Layer 4 of a small transformer language model trained on English Wikipedia (11 layers, counted from 0, width 128).
A neuron's activation on a vector x is SiLU(gate . x) times (in . x), where the dot is the dot product.

Input weights of the MLP neurons that the questions are about. A number n stands for n times 0.0032.
n59 gate: -32 -30 17 -12 7 8 -63 -25 -26 9 -26 -11 39 5 28 -28 14 -6 14 -30 52 -22 11 -6 13 9 -68 2 -11 7 2 -3 16 -38 12 21 43 14 -23 -26 -37 22 -32 7 32 -13 -11 -1 94 18 -32 -27 -7 3 -8 -33 28 -17 -6 34 -24 -29 1 -31 -3 -19 -18 -32 42 13 18 -32 -10 -30 3 -18 -58 26 -18 2 -7 -1 4 35 -44 17 -13 -13 66 -52 -34 20 -18 -6 -37 45 23 -3 -33 39 -17 -10 -19 12 13 -27 27 15 52 -26 -16 -24 -8 -15 6 15 42 -17 22 26 23 20 17 14 25 21 31 0
n70 gate: 4 -4 -8 -9 20 -27 -9 8 -16 30 25 -28 36 -35 28 -34 -20 -40 32 -2 -5 33 23 -2 7 31 -6 -23 -20 15 7 34 36 32 8 10 2 -13 -5 -4 19 -4 37 51 -2 48 -13 -29 -38 -11 2 -32 10 14 -19 19 -7 15 -44 -27 16 -6 44 -47 -53 0 -24 38 30 -8 17 9 2 17 -26 -69 -31 -32 -16 -41 -5 26 14 8 13 2 21 5 33 33 -38 -9 22 -22 24 12 13 -15 -24 -6 43 63 -24 36 -4 -45 15 20 5 -18 -22 38 -24 6 3 40 14 -30 15 -9 -5 -2 40 5 57 -6 -34 40
n95 gate: 54 3 -37 -14 -2 -3 -5 41 39 -57 -12 -7 5 0 -5 -10 34 2 -1 5 -2 -22 40 1 -10 -31 -20 28 2 22 -7 20 56 5 2 -21 -7 1 -25 23 -48 8 18 -27 23 6 20 -12 29 -8 34 -60 -23 -33 -28 9 41 8 2 13 15 -31 -2 -35 -4 20 -26 27 -4 10 -30 25 7 3 3 -29 2 -11 33 12 45 -51 21 28 -16 15 22 46 -1 21 -18 28 9 -30 12 19 60 18 22 -19 34 23 17 -31 -43 -1 -23 37 -2 -40 25 -23 0 22 -6 -18 -17 -38 26 -12 36 -31 -29 29 -14 11 -59 -9
n151 gate: 27 -35 9 33 -14 -9 54 -16 -19 -24 1 16 -2 37 27 -38 -30 2 33 -11 -48 -27 7 -2 19 32 -36 1 -1 -20 -41 -22 -50 -11 17 -5 -46 30 21 -11 -18 14 -17 -28 22 10 15 63 55 -59 48 57 27 7 -34 -18 9 -16 14 -4 -56 49 21 -22 -29 -1 -12 -14 -28 -4 -18 -11 -8 40 -6 -7 -32 -2 -24 -20 3 2 60 -3 -24 60 53 3 10 31 -29 49 -29 49 14 -2 -14 13 21 28 -15 -25 3 -44 15 -73 23 5 24 -29 1 46 25 -9 10 8 1 -7 -4 -13 -25 3 7 10 -5 33 40 37
n206 gate: -29 -5 18 22 -3 -11 40 2 -37 -15 17 -29 34 2 -24 -42 -12 -1 38 38 -25 39 -28 -1 -32 9 22 -23 -35 23 -43 4 34 83 10 -63 -50 4 -16 69 -18 -18 22 -18 2 18 -20 -12 11 -1 24 -44 28 -24 -11 -8 -15 19 26 25 -14 51 47 8 -27 4 16 -42 -15 21 -49 -46 21 6 -1 18 2 -8 -37 -21 10 41 -39 -1 22 -1 -71 5 46 -17 -15 -8 -17 -17 10 -3 -28 -4 -39 -2 27 -11 23 29 50 -8 6 21 -13 -14 56 16 14 -19 39 -28 28 53 24 -19 -25 -8 13 -15 5 8 -31 -33
n212 gate: -45 -39 6 -32 30 7 7 -53 1 -16 27 35 45 -24 -21 -34 -46 -41 -45 9 -36 -13 29 9 -1 -28 46 -15 -23 27 1 -20 9 -14 -10 -41 -47 16 36 2 -3 39 -13 6 19 0 38 8 1 22 -18 -9 -8 55 -26 -9 16 -12 -20 -13 -66 -63 4 -15 -23 16 4 19 7 -19 -15 -33 -49 25 2 14 -4 67 -25 28 16 17 36 -72 18 8 -8 0 19 7 -33 -26 60 -12 -17 7 1 -34 -39 -58 8 -32 3 10 6 51 5 36 24 26 -14 15 -28 5 40 23 -9 21 -25 53 26 38 -34 -2 28 2 2 8
n219 gate: 4 -11 -21 22 12 24 -25 0 31 -14 12 9 -51 -6 16 -58 57 42 -10 47 8 -11 34 -14 -1 -16 -9 20 -20 0 12 -8 -30 11 -24 10 3 -74 6 -71 24 49 -7 16 -25 27 20 -15 31 28 72 24 68 -17 -8 3 -22 -22 -8 21 -12 2 36 -70 25 -14 44 8 18 -6 -25 1 38 -4 2 -30 -14 29 2 23 27 -51 -12 7 -17 -15 36 14 -9 30 36 7 6 52 -4 -22 20 -35 -24 28 -65 -15 -8 55 -20 21 33 11 8 7 -27 40 -37 -14 -16 18 12 -11 24 -37 22 -19 36 26 6 -2 15 -30
n229 gate: 26 29 2 6 32 -28 20 -35 2 14 5 30 8 -3 30 -32 13 -22 13 -2 -1 4 21 28 -18 -31 -18 -41 -17 56 -33 -22 -11 -8 -7 31 4 -33 10 0 0 -2 -19 2 -26 -19 13 3 25 -2 33 -21 -57 28 46 43 -7 27 -49 10 -38 30 44 -13 -15 -15 -29 -42 -5 -29 24 -2 -11 -14 24 2 -45 45 30 38 33 -19 2 -7 -17 -38 10 18 -36 91 -18 -10 28 2 43 -15 -39 3 20 20 -6 1 15 26 -30 -24 28 -25 18 -4 29 43 -21 6 -27 39 4 9 -38 1 -18 -48 -29 63 -3 -43 -12 -25
n235 gate: 11 -2 52 -9 5 -2 -11 47 33 19 4 -37 6 -32 47 9 -11 -29 -36 10 3 19 -7 -18 10 -23 40 38 -13 -47 31 -44 -14 -35 -61 -53 24 -22 -14 -26 -5 13 -23 -13 17 8 16 -18 34 24 22 -2 -33 36 16 -4 17 -26 -10 -60 -17 -11 -17 -35 35 39 -9 -19 51 7 -45 25 -19 14 -25 10 21 35 -1 42 -16 6 54 9 3 11 53 -28 27 24 2 10 30 -15 27 -59 -27 -47 -41 -37 19 -3 15 -51 -6 -6 70 -9 74 39 -21 30 1 4 23 -3 -14 -68 -16 22 -31 -29 34 -20 -42 22 -6 -9
n245 gate: -31 24 16 7 -39 53 19 -63 -45 34 39 51 -3 25 7 30 -24 -13 -38 -12 -3 57 11 34 -34 -23 2 43 13 -11 11 -20 -28 -4 -14 -14 58 -12 -1 -1 -46 -25 25 42 27 -54 57 -33 -45 28 29 22 -6 60 12 -15 56 26 46 -23 33 -49 -66 32 3 15 28 64 -4 13 44 0 -53 23 46 46 6 -55 -55 -3 -4 29 -64 -39 -34 11 40 -9 -16 4 34 -25 -29 -15 -33 -15 -81 2 -33 2 -12 -7 -21 -55 14 14 16 31 -16 -4 -6 -7 47 32 -23 -15 -51 -5 48 -18 4 -54 -33 31 8 33 -19 -6
n467 gate: 30 29 61 -9 -35 -14 -22 -10 40 -34 -43 -34 35 -19 -30 -34 -10 54 29 6 -59 21 6 9 -5 -16 28 16 -10 -19 -44 42 -17 58 14 22 37 42 52 -39 -36 2 2 -7 -49 13 -17 15 24 19 -25 -7 20 -13 -2 -25 29 -17 -22 -22 26 2 -21 2 -64 -19 -8 -6 0 -3 -23 21 12 -31 31 27 20 -47 -56 -6 4 -8 15 -9 20 11 -27 -17 55 19 2 33 12 6 25 15 15 24 33 -29 -3 -20 26 44 -63 22 -17 15 2 2 17 -21 30 28 15 30 2 -6 2 -42 -17 -10 -46 -34 -25 -12 -26 30
n493 gate: -44 4 9 16 -25 31 -74 21 -23 -26 -57 18 0 -9 36 45 -3 21 -18 -10 14 23 -24 -31 1 21 -33 -38 -13 -12 -45 -17 48 -15 17 10 16 -20 3 -10 23 -13 15 -18 -38 32 -4 40 -5 -29 23 -10 -37 -1 -36 12 49 -31 -24 -20 6 -8 21 -1 -15 -21 -33 -1 56 -39 -20 -24 48 31 -43 36 -28 52 -42 -5 -19 -21 16 -23 49 -16 -4 -8 -3 10 21 7 -11 -11 -29 46 7 29 -15 -22 -21 47 26 10 -59 39 -30 -31 76 46 35 6 41 -42 32 54 -75 -49 43 -26 -13 -4 -10 38 13 8 26 -7
n59 in: 17 17 40 16 -17 45 40 -4 -11 10 44 -2 31 59 -45 12 -5 36 -20 8 19 -41 -19 28 0 -36 -33 -12 -5 20 2 -15 -9 -30 39 6 -36 -31 -18 -2 -3 5 -16 -34 5 -3 6 4 -18 -2 -13 27 -22 10 16 -25 -6 4 0 -10 18 49 12 3 51 1 24 -19 -4 -63 14 35 -75 1 -15 19 -51 -41 -19 -25 3 -5 36 -8 14 -4 -12 -30 65 -27 -10 53 -8 16 2 10 23 0 -17 22 -2 26 50 -9 3 37 18 -2 9 1 12 -53 6 -5 9 -46 30 -20 -9 -37 -19 13 -56 23 12 20 -2 38
n70 in: 18 -64 -25 -10 22 -8 -3 69 -13 8 22 68 -44 6 9 35 0 23 0 -28 9 -6 63 -5 31 53 39 8 22 7 -40 30 -60 -31 -63 -14 57 47 -9 28 -37 -19 21 -40 -18 10 0 -25 18 -4 -62 -12 23 33 -5 36 7 -52 -2 -35 10 -53 -25 -18 -1 -1 -7 16 -24 37 46 7 -20 0 38 -17 -3 20 -32 4 -17 56 24 6 -2 32 38 38 0 34 32 -10 17 -4 50 -28 4 1 25 32 7 -50 15 29 -15 -34 -23 -19 29 -20 39 -34 -43 -12 2 1 13 48 -4 50 3 -19 30 -17 9 -2 -15 -30
n95 in: -7 -33 -28 -15 64 15 -20 19 -9 28 2 11 -28 -4 -38 -44 -4 -10 42 -39 1 -25 15 13 -43 5 -8 25 -8 10 3 16 13 29 -9 -23 -4 -15 40 32 -17 6 15 -5 49 -8 -30 -5 30 -37 76 -28 -12 11 3 26 41 -11 26 -6 -11 -39 54 13 -21 -4 -16 -4 24 11 -22 7 -43 15 35 3 -9 9 45 -28 19 -9 5 31 -1 13 -39 -4 25 24 26 -39 18 22 41 9 22 -3 -28 -29 -19 24 12 13 -24 11 -33 -11 -23 12 -18 -21 -6 3 2 31 2 5 1 -14 -31 -17 -12 2 17 14 -22 30
n151 in: -20 13 32 42 4 42 31 0 17 -26 5 34 -40 13 -26 8 24 -28 38 41 -63 -26 9 -4 -21 -11 -29 21 25 17 30 -18 -1 -50 57 -24 2 -14 -25 -40 0 -1 16 -17 7 28 12 21 -17 -1 54 29 -16 -32 -3 45 -23 -36 8 8 8 7 9 -1 7 -19 0 -8 -14 -23 7 -9 -30 -34 10 10 10 -9 -16 0 20 -8 -7 21 22 4 19 26 -6 25 -29 -10 -20 24 -7 33 49 25 2 6 29 5 15 -22 1 -24 20 -19 24 27 -41 1 -45 -40 -13 -21 7 13 4 -21 -12 -9 45 -5 32 41 30 2
n206 in: 0 30 67 17 -50 16 -2 42 -20 7 24 -26 -13 -1 -34 -29 -1 -17 49 20 -9 39 15 -5 -13 43 -37 22 33 11 -18 31 -29 7 -1 -11 57 13 30 0 -15 2 -16 -47 22 9 22 -3 -47 15 7 -4 17 -18 13 49 -18 -39 50 0 11 19 -6 28 -2 -3 35 11 -22 -25 -24 4 16 16 7 24 -20 -31 -8 -27 -29 10 5 -33 -20 1 2 -25 20 -4 -46 -39 27 12 -17 -39 5 52 -52 -32 -18 4 22 -8 38 -35 -12 26 -31 22 -7 34 2 6 -48 15 43 -16 -5 -20 20 -24 39 -26 17 25 33 -11
n212 in: -27 -12 21 -4 8 1 21 16 -10 0 13 27 -32 -52 -46 2 -44 -1 -35 -25 19 8 -5 -1 15 45 20 -7 27 16 10 -40 9 -4 -37 13 11 -27 -10 -8 11 51 31 9 -11 10 -14 11 27 22 10 10 -35 1 -3 -16 -21 24 -30 18 -33 -11 -2 -32 50 22 23 49 27 2 -15 1 -6 -15 -27 -13 -6 0 34 -22 -32 30 -11 -31 14 -1 30 -40 -17 -18 9 6 33 39 5 -17 -5 3 1 13 -58 -23 4 -3 -7 13 57 -20 26 -14 17 23 27 37 -4 38 -7 -18 -11 34 22 13 30 12 1 -13 -32 52
n219 in: 13 17 -41 -1 43 -22 37 -31 1 -30 2 56 -2 -13 -22 26 16 43 32 -37 7 -3 -6 64 17 31 38 -9 -7 -42 -19 -28 26 -29 -19 61 -5 8 4 33 2 -11 -7 47 -56 -16 21 -39 12 13 33 -24 -6 -34 27 20 -20 19 -31 51 6 33 -27 9 -33 16 15 9 18 13 -52 5 0 -16 -21 6 33 -54 -50 -10 73 -53 -51 41 -34 -5 18 27 7 -27 5 -7 45 32 22 -15 23 -47 -14 23 -49 -12 -1 23 -38 -47 20 -60 0 46 -16 34 36 23 -17 -8 -53 15 18 -56 -73 21 6 9 15 -10 -22 -1
n229 in: 39 21 24 -12 -20 -38 1 -24 -41 -2 10 35 -10 -10 -10 -18 47 -20 32 -27 -13 3 -29 31 -25 9 -1 -21 -26 55 -29 -19 -38 24 45 68 -6 -7 -37 -14 12 -46 34 23 -25 13 -31 20 1 17 7 12 -1 24 4 4 4 -1 -19 12 1 7 30 -23 11 21 22 -17 20 20 -20 35 2 -3 10 7 19 -2 -18 7 62 18 11 3 30 -14 4 28 -23 37 -15 25 -6 12 15 -37 1 -15 13 -17 -29 -24 -12 1 -50 -25 -1 2 -7 17 30 36 26 -23 -37 -9 -56 -12 26 17 -35 -10 19 9 37 31 -3 -16
n235 in: 9 14 18 -15 22 -33 -9 43 45 52 10 -22 4 -22 -1 -10 26 -19 -64 -33 26 23 -30 -2 38 4 37 0 -3 -12 12 21 42 -41 -7 64 -20 -47 38 -6 23 -26 -17 -4 -33 -4 1 -25 -67 24 -17 43 -31 -45 18 -8 40 3 2 1 32 46 3 13 -44 -35 6 41 -33 -9 -12 -16 7 -11 35 -45 10 -13 20 -13 -10 12 -32 -4 29 39 -8 -32 -34 -21 3 18 -5 -41 39 10 -11 17 -36 0 -10 5 51 9 -6 13 -10 -8 17 13 -2 33 20 -21 -4 5 13 28 21 -49 -29 -43 37 1 2 -4 -42 -10
n245 in: 38 -22 50 -33 -49 45 23 11 -51 3 -43 -16 -67 -36 20 -17 51 25 10 10 -42 -18 30 16 64 -28 3 9 32 7 18 1 15 54 -18 -13 29 -39 -68 -3 40 1 -9 28 3 -4 49 40 -27 26 18 -30 29 3 -11 -5 8 -47 -44 46 -6 37 1 -6 -36 9 -40 -8 21 18 6 54 23 -50 -34 38 17 20 46 -37 50 5 -13 -53 31 7 -2 8 5 8 14 -54 -6 4 -24 34 -30 13 -28 -15 -31 62 19 14 1 -29 14 54 12 -24 -14 8 32 42 39 -4 9 9 -10 21 -17 61 -29 -18 -44 -41 -33 4
n467 in: 71 24 10 2 -15 -43 -53 2 1 -36 17 -4 20 -4 9 -40 47 36 4 -35 16 -22 -31 -5 12 19 66 0 -28 -19 -4 -27 -15 -37 -44 3 25 13 -24 -18 1 6 -27 -14 -23 -25 -22 -12 -6 6 -12 42 23 -40 -70 44 30 -25 -29 -15 9 -27 -2 -31 -13 29 -37 -8 18 14 -31 -31 -24 27 2 -26 15 -4 -31 34 -35 -37 2 -8 45 0 -16 29 14 -5 -17 -16 -4 -14 4 13 -1 41 3 -9 -5 -35 -57 2 -33 -36 -45 -1 7 20 -9 12 12 -8 16 31 1 -39 13 -35 -12 -15 19 -33 -20 5 -4 40
n493 in: -10 12 65 -45 15 10 13 -48 -5 20 -25 -8 -12 53 -34 -3 26 22 -52 4 23 3 -37 -20 3 4 70 10 30 -13 10 -27 -9 12 -16 -4 -29 -7 -8 5 13 -1 13 -6 64 -14 -4 -25 3 3 8 -39 -67 3 -33 -5 9 -27 48 -21 -11 -34 -42 21 10 -24 63 18 -20 -22 9 -17 -19 -5 20 14 15 56 24 -14 -2 -1 -25 -8 -50 32 43 15 -55 -49 16 51 -18 18 53 -38 -28 14 27 -5 50 12 27 13 -32 -46 28 19 -21 11 -21 47 -42 12 16 -23 -37 14 -69 3 12 7 11 39 -16 -11 43 9

Each question shows a token from some text and the vector x that enters the MLP there. A number n stands for n times 0.039.

"s": 28 -5 51 17 -1 17 6 -21 -8 -14 0 23 8 -16 40 -4 13 -3 4 28 18 -3 -54 6 25 -6 -32 -12 -13 21 -1 -6 -2 30 -27 -10 -1 7 43 -7 -11 16 -7 -1 -45 -19 -35 12 -31 7 0 16 -8 -2 10 42 -3 -22 -3 -59 -46 -35 26 -30 40 19 13 14 -5 22 17 12 -25 -13 23 -8 36 -12 3 -2 -23 7 -6 7 -6 8 31 -17 -13 -20 1 17 -22 0 -4 -18 -15 30 -28 -20 4 25 -2 -4 27 40 37 -2 17 9 -4 -19 0 -29 -11 9 0 1 16 6 -11 -2 -40 -23 16 -31 -1 17
Which neuron lights up most? n212

"he": 0 -10 7 12 59 45 9 -11 -1 0 -18 9 -7 -29 -2 9 -8 -15 -27 -25 -9 0 -7 -5 24 -24 -12 -37 32 13 -2 -6 22 -11 -7 -16 24 18 -17 -9 3 -4 16 -30 -25 -9 18 6 -15 -18 -32 -14 -31 -20 7 2 -29 -15 7 10 23 20 26 -21 14 20 -10 -4 46 3 43 -17 4 9 -32 -22 2 15 5 -3 -31 3 20 5 -20 17 9 -7 10 -21 3 29 4 19 31 -17 22 -11 37 6 -9 -9 -28 -13 16 35 2 -16 36 -38 -29 29 -2 1 3 -33 -24 24 4 16 9 -18 -33 31 44 -33 -5 -11
Which neuron lights up most? n206

"and": 2 19 -20 -44 7 14 -23 -1 -9 21 -31 -1 -4 -6 13 13 2 5 -40 -12 15 6 -6 -45 -4 11 -16 -18 28 -3 16 14 5 -26 -1 -2 3 -9 -30 -31 38 -26 -17 17 -2 -29 -25 35 -9 -11 -14 8 -12 -19 37 38 -31 -22 34 29 -25 10 -3 3 8 12 9 -4 -12 -6 7 16 1 -18 1 -8 2 24 8 -18 -13 -2 -15 7 24 -19 18 25 2 -35 -5 -5 20 -19 27 -8 22 28 -29 52 -29 10 5 -1 14 13 -46 5 6 6 -39 2 14 30 17 15 21 2 40 -17 -18 32 59 -22 -11 -2 -26 -21
The three highest activations, in order: n229, n95, n219

"edy": 19 -1 1 0 -23 11 8 -28 1 5 -4 35 -28 -5 32 25 -21 -11 -18 35 -2 -41 -11 -12 -13 -3 -1 -43 -13 5 10 -8 15 26 -21 2 11 42 -10 2 7 -8 11 15 -5 -18 -20 3 -26 34 16 6 0 -26 -7 40 -8 -21 4 -5 -8 -8 12 -35 60 -14 -7 11 -17 -34 1 -6 13 -25 -5 7 2 0 7 -4 -31 28 0 36 -16 -15 19 -13 30 -20 13 25 -27 41 2 -1 4 13 -28 -1 6 10 -34 39 30 0 20 -30 1 -3 8 17 -33 -35 16 -6 24 11 7 -4 8 -10 -16 -5 -21 -31 11 4
Which neuron fires most, and how strongly? n95, at about 0.29

" |": -13 -13 15 -3 -21 5 12 13 -13 1 -25 44 -3 11 12 -15 -8 13 -44 22 -15 11 -14 -6 -34 -7 -6 -18 -25 -2 9 4 -3 24 -23 -7 26 -7 3 -17 12 0 -17 22 -10 37 -3 1 -27 -1 -1 -12 -7 -20 -20 48 -7 -21 -13 34 -4 -38 24 -11 38 -2 2 31 32 7 21 -22 -2 -18 25 16 -3 -23 14 52 -8 50 7 5 -10 -16 16 22 0 -38 -34 8 -2 -4 14 9 4 26 -23 13 -6 11 -25 -28 -24 15 2 -13 -1 -13 -5 22 -10 -11 -5 3 12 12 20 -7 -12 -26 17 -11 18 2 2 -15
Which neuron fires most, and how strongly? n70, at about 0.21

" her": 11 42 -17 7 4 -12 7 -8 15 9 48 29 47 -24 17 -3 -34 -19 -28 2 -8 15 -26 -4 1 -12 -22 -14 18 28 -15 -12 9 27 -26 24 18 -32 8 -20 2 21 -11 1 -14 3 -4 -17 -20 23 7 -17 -28 11 2 -10 -5 -13 -50 -29 8 -4 42 -14 27 -36 11 2 3 -11 -7 27 -10 -6 -26 14 11 2 12 4 -9 14 16 62 -11 20 -24 4 1 -13 -28 6 -1 15 -12 -20 -3 14 -24 -5 16 -24 -18 18 14 10 -10 -17 11 36 21 4 2 -46 -6 -17 14 4 10 2 18 -29 -8 25 -32 8 25 -44
Which neuron fires most, and how strongly? n229, at about 1.1

" Dr": 10 -3 -53 -1 -12 10 30 -10 -2 -28 -11 24 -17 -50 23 19 11 -38 -13 8 -10 9 -53 16 -19 -4 5 -2 -3 -11 28 12 -22 14 5 4 16 -13 -51 -22 26 10 1 3 15 27 -8 8 -41 1 -2 -17 -18 -10 -47 54 -37 1 14 -14 -1 -12 -20 -5 38 39 56 -6 -8 -33 -13 -8 2 -7 1 15 9 -1 7 -4 10 29 13 26 10 9 40 -3 17 0 18 -4 -18 3 8 28 1 14 -29 8 -15 13 30 -1 3 -10 18 -14 -8 -3 19 6 -15 -4 3 -7 -1 -1 0 4 30 -43 -16 11 -29 5 5 -6
The three highest activations, in order: n245, n467, n493

", N": -31 -5 10 12 -35 45 14 23 -6 -8 5 37 -26 -8 -19 -19 24 -13 -22 -30 6 28 33 -14 8 -43 -29 -7 1 -12 39 -7 -33 7 -16 -19 5 -17 -27 -10 23 -5 -1 18 -15 34 -21 40 -56 3 -38 0 -19 0 -19 -20 3 -5 33 1 0 -8 -8 -19 -11 -11 -4 17 13 6 5 15 -41 2 12 1 -4 3 13 9 30 17 22 31 -3 -13 29 33 -7 -15 -7 -8 -9 8 6 15 35 18 -39 28 -8 15 17 3 -20 0 3 4 -14 16 -1 20 -25 -9 7 14 -15 40 -5 -22 -24 0 4 -9 13 2 -9 -11
Which neuron lights up most? n245

" moved": 12 -17 -17 8 -9 -34 -7 2 -3 -16 22 38 -21 -13 -60 -1 2 -24 11 12 -16 24 21 -11 6 -17 14 2 -9 31 -6 -5 -14 30 -22 21 21 1 -7 -35 -18 1 -1 12 -7 8 -23 5 -12 3 17 34 -2 -18 -5 24 -4 -34 -15 -12 18 -13 17 -18 38 -21 -18 -2 19 -16 19 -9 19 13 -45 -16 20 -17 39 -1 20 -1 18 15 -9 14 21 -28 -11 9 0 -15 16 -16 -19 4 3 22 -18 0 27 -37 -3 33 7 25 -8 -26 4 3 19 1 33 -24 49 -27 20 31 7 -28 -8 -18 7 10 -18 -20 18 -23
Which neuron lights up most? n59

"m": 12 -6 25 -18 -15 29 33 3 14 -37 -7 6 -12 -39 6 -1 24 -8 -7 39 14 -14 -13 -23 -6 -15 -6 5 5 -1 34 28 22 -13 -14 -22 5 6 -17 7 -2 -28 3 1 -32 -1 -18 27 -10 0 -25 1 7 -24 -9 37 32 11 -2 11 -27 5 18 -41 -14 30 8 5 37 22 -28 -3 4 -16 6 -5 31 10 -11 -38 -10 11 17 8 -14 -1 5 -32 -6 -16 29 11 -28 35 40 -41 29 22 -31 3 -4 27 15 -12 25 46 6 -3 -9 -4 -12 -4 -3 -15 -3 -3 -10 5 -13 -59 -28 16 22 -13 8 -31 22 3
The two highest activations, in order: n235, n219

"ke": 9 -19 -19 -3 14 36 22 -10 -3 -18 -27 9 -7 13 22 -1 17 -3 -4 -6 -3 6 20 7 -4 -4 16 -9 -14 10 11 26 -3 -37 -23 0 45 17 -6 -18 -2 -16 26 17 15 -8 -25 12 -31 -41 -8 1 13 -64 1 47 -10 -19 3 -16 -8 10 -1 -9 15 -36 13 -8 -9 -29 -15 25 -11 -26 -22 12 20 3 -14 -20 -28 6 -11 37 12 -15 17 -37 -6 9 2 19 -21 12 49 -27 5 15 25 -12 28 32 -5 12 37 18 27 -7 -3 0 20 33 10 -51 -3 -12 4 39 4 -37 -18 -32 25 -25 4 21 3 -8
Which neuron lights up most? n151

"ature": 17 -17 -15 -13 3 12 4 -20 -20 -10 24 30 -38 -32 9 11 10 -37 -31 3 25 -4 7 -12 10 -11 -20 9 15 -16 -19 0 -12 9 7 -26 37 44 36 -40 20 14 5 -10 2 -45 -1 -20 4 4 -4 22 -4 -16 -13 -5 8 -43 -15 -30 17 -31 11 -15 -11 15 -19 9 -49 3 6 -7 -4 -7 25 41 -9 -10 4 -18 -34 15 -4 36 -2 2 9 1 -14 -11 -16 -6 -15 33 -8 4 0 2 16 7 3 17 -3 31 28 -1 34 -8 10 -22 18 14 23 9 25 37 17 1 13 27 -14 -1 -17 -6 2 -24 -13 -5
Which neuron lights up most? n245

" Kh": -4 -15 -22 12 4 -10 45 32 18 -20 -1 12 -15 -6 -22 3 4 0 -14 -5 4 17 -3 -17 -28 9 -42 -2 7 15 26 -11 -4 -28 -7 -22 -20 -41 -36 -62 25 9 18 -13 -28 34 -21 13 -30 -2 -7 -2 -3 -16 -4 15 -1 -14 14 9 -28 0 -6 -26 20 -3 -14 -12 -2 -1 2 -4 -9 -11 15 24 14 14 -5 -15 14 -2 -20 18 -12 -11 24 34 -2 -10 36 51 -38 13 25 -31 4 17 -21 25 13 32 5 12 40 5 11 24 -8 21 3 15 -19 -16 1 7 -42 50 -1 -18 -7 -3 36 5 3 1 16 -27
The three highest activations, in order: n151, n467, n493

"|": -18 14 27 0 1 41 48 -11 -10 5 -8 52 -6 -22 -5 -29 -16 10 -36 9 11 4 -25 11 -15 9 -19 -15 -25 -16 7 3 -9 -7 -13 -7 6 -10 6 18 17 2 13 4 -7 44 -5 -32 -13 -10 -4 -1 1 -9 -16 16 -6 -17 5 -2 -7 -17 26 -29 19 41 24 42 3 5 0 1 30 7 10 2 -19 -13 19 26 -23 -8 23 -4 -11 -16 2 33 -36 -33 -22 19 -22 9 6 18 1 8 -16 16 -15 13 -2 -1 -28 -6 10 -16 -13 33 -30 12 11 -16 -16 10 20 -45 10 -15 1 -10 43 -10 1 -2 1 -10
Which neuron lights up most? n219

"ie": 9 -9 -26 -9 15 46 -4 -18 -4 29 -14 16 -20 38 48 13 -2 2 -12 -15 14 -3 -8 -24 -13 -6 4 -7 -5 23 14 19 -9 -1 -9 -7 16 6 -28 -11 1 -11 25 4 -17 -7 -27 -9 -10 -8 -6 -1 5 -54 4 46 -22 -32 -14 -14 19 -10 14 -18 40 -44 8 20 7 -33 -18 -19 -10 -24 -13 11 1 3 -13 -7 -43 4 -4 43 -10 -2 14 -10 -3 -19 -3 -10 -5 45 44 -25 -1 45 22 -22 25 31 -16 37 16 2 0 2 19 17 23 38 -16 -36 17 -35 -1 15 29 -7 10 -15 -5 -18 -7 -12 -4 13
Which neuron lights up most? n493

" B": -25 8 -12 -6 9 15 39 -4 7 -1 -3 26 -36 -18 -6 16 29 -17 -10 2 -3 9 -30 -17 -29 20 -22 -2 -10 -7 40 14 -2 3 -19 -10 10 -14 -50 -24 17 10 3 9 -37 26 -23 34 -40 -12 -11 4 -11 -16 -6 25 2 -43 45 -26 -17 13 18 -11 9 21 30 4 -1 -20 -2 0 -22 -4 24 10 5 5 14 -24 14 0 3 16 6 18 51 13 -10 -33 11 10 -17 40 59 7 -7 1 -54 13 28 4 44 -14 -4 6 11 5 -28 4 -4 -7 -25 -20 -9 4 8 2 20 -35 -23 -10 -3 -5 1 -25 20 10
Which neuron fires most, and how strongly? n235, at about 0.31

" the": 3 16 -6 -15 7 -14 5 -1 -7 -4 28 56 -5 -36 -8 -20 -23 -10 -19 18 6 14 9 16 22 20 1 2 21 -4 11 1 -11 36 -33 -16 3 -21 3 14 7 -1 -8 0 -15 3 2 -6 -6 2 -15 46 -16 25 -5 6 -25 -14 -13 -44 15 -40 53 19 14 -7 -4 2 4 1 0 -16 0 -31 -12 14 13 -11 0 21 -11 -10 17 24 17 16 7 33 -47 -13 9 8 -4 26 -17 1 -28 38 -27 -4 12 -34 -41 -8 13 18 -47 10 -5 8 11 -13 -7 -10 21 -1 29 -13 3 33 -2 -42 -14 14 3 -21 6 -18
Which neuron lights up most? n212

" had": 27 33 21 14 -9 11 -22 -24 -14 9 26 29 1 -35 16 -21 -15 2 7 19 -22 2 13 15 14 -9 -20 -7 -1 4 -15 -15 -36 44 -22 -2 26 1 -26 -12 -10 -1 22 -10 -2 -25 -27 9 -4 -7 14 29 -39 1 16 -14 -18 7 -24 -31 -14 -11 51 3 14 -28 -25 14 14 -10 -1 -18 -12 31 -63 -3 7 -10 27 24 -14 -13 1 37 -13 12 19 26 -23 -8 13 -34 8 15 -7 -7 30 66 -14 -16 8 4 5 -12 11 -12 0 -13 -5 -7 28 16 28 -16 11 -10 -1 32 -11 9 -13 -18 7 16 -12 -20 12 -3
Which neuron fires most, and how strongly? n229, at about 1.1

"att": -3 7 -6 -9 -26 19 23 -13 7 -9 -17 13 -17 10 21 2 13 3 -1 -24 -3 21 -27 -9 -17 34 -5 -28 -5 -18 7 -16 27 -10 -9 31 20 13 -34 -44 16 3 -2 31 -2 -8 -17 -21 -25 -18 13 -8 3 -32 7 32 -30 9 36 6 16 9 4 -13 47 -8 77 -23 -17 -23 -1 28 -14 -25 -11 -42 19 4 -26 14 2 -16 -15 -9 -5 -35 -12 6 31 4 1 28 -43 1 34 -1 18 43 -31 11 27 30 3 2 18 23 20 -14 -25 2 8 26 -18 -3 -3 -7 5 19 46 -25 4 -44 4 -2 14 5 3 -20
The two highest activations, in order: n219, n206

"oard": -6 18 -27 -13 -18 -3 14 -38 14 -13 15 22 -28 -18 7 -30 11 -10 7 10 -8 29 -23 -26 14 20 -8 -35 3 -3 -3 -9 14 -12 -22 -3 26 -7 -9 -37 18 -30 -10 -7 26 -15 -21 34 -5 6 -12 7 -3 14 -5 -8 2 -1 2 9 15 22 -24 -44 -26 3 4 3 -27 -13 30 -11 36 -36 -7 0 -13 -12 26 -32 2 19 5 46 4 2 45 6 -13 -29 37 14 -11 -3 50 18 10 33 -2 -7 2 12 -1 8 22 -19 17 -23 9 -15 -23 -15 1 41 17 20 30 12 25 -7 24 -12 -6 -25 -34 32 -4 -30
Which neuron lights up most? n151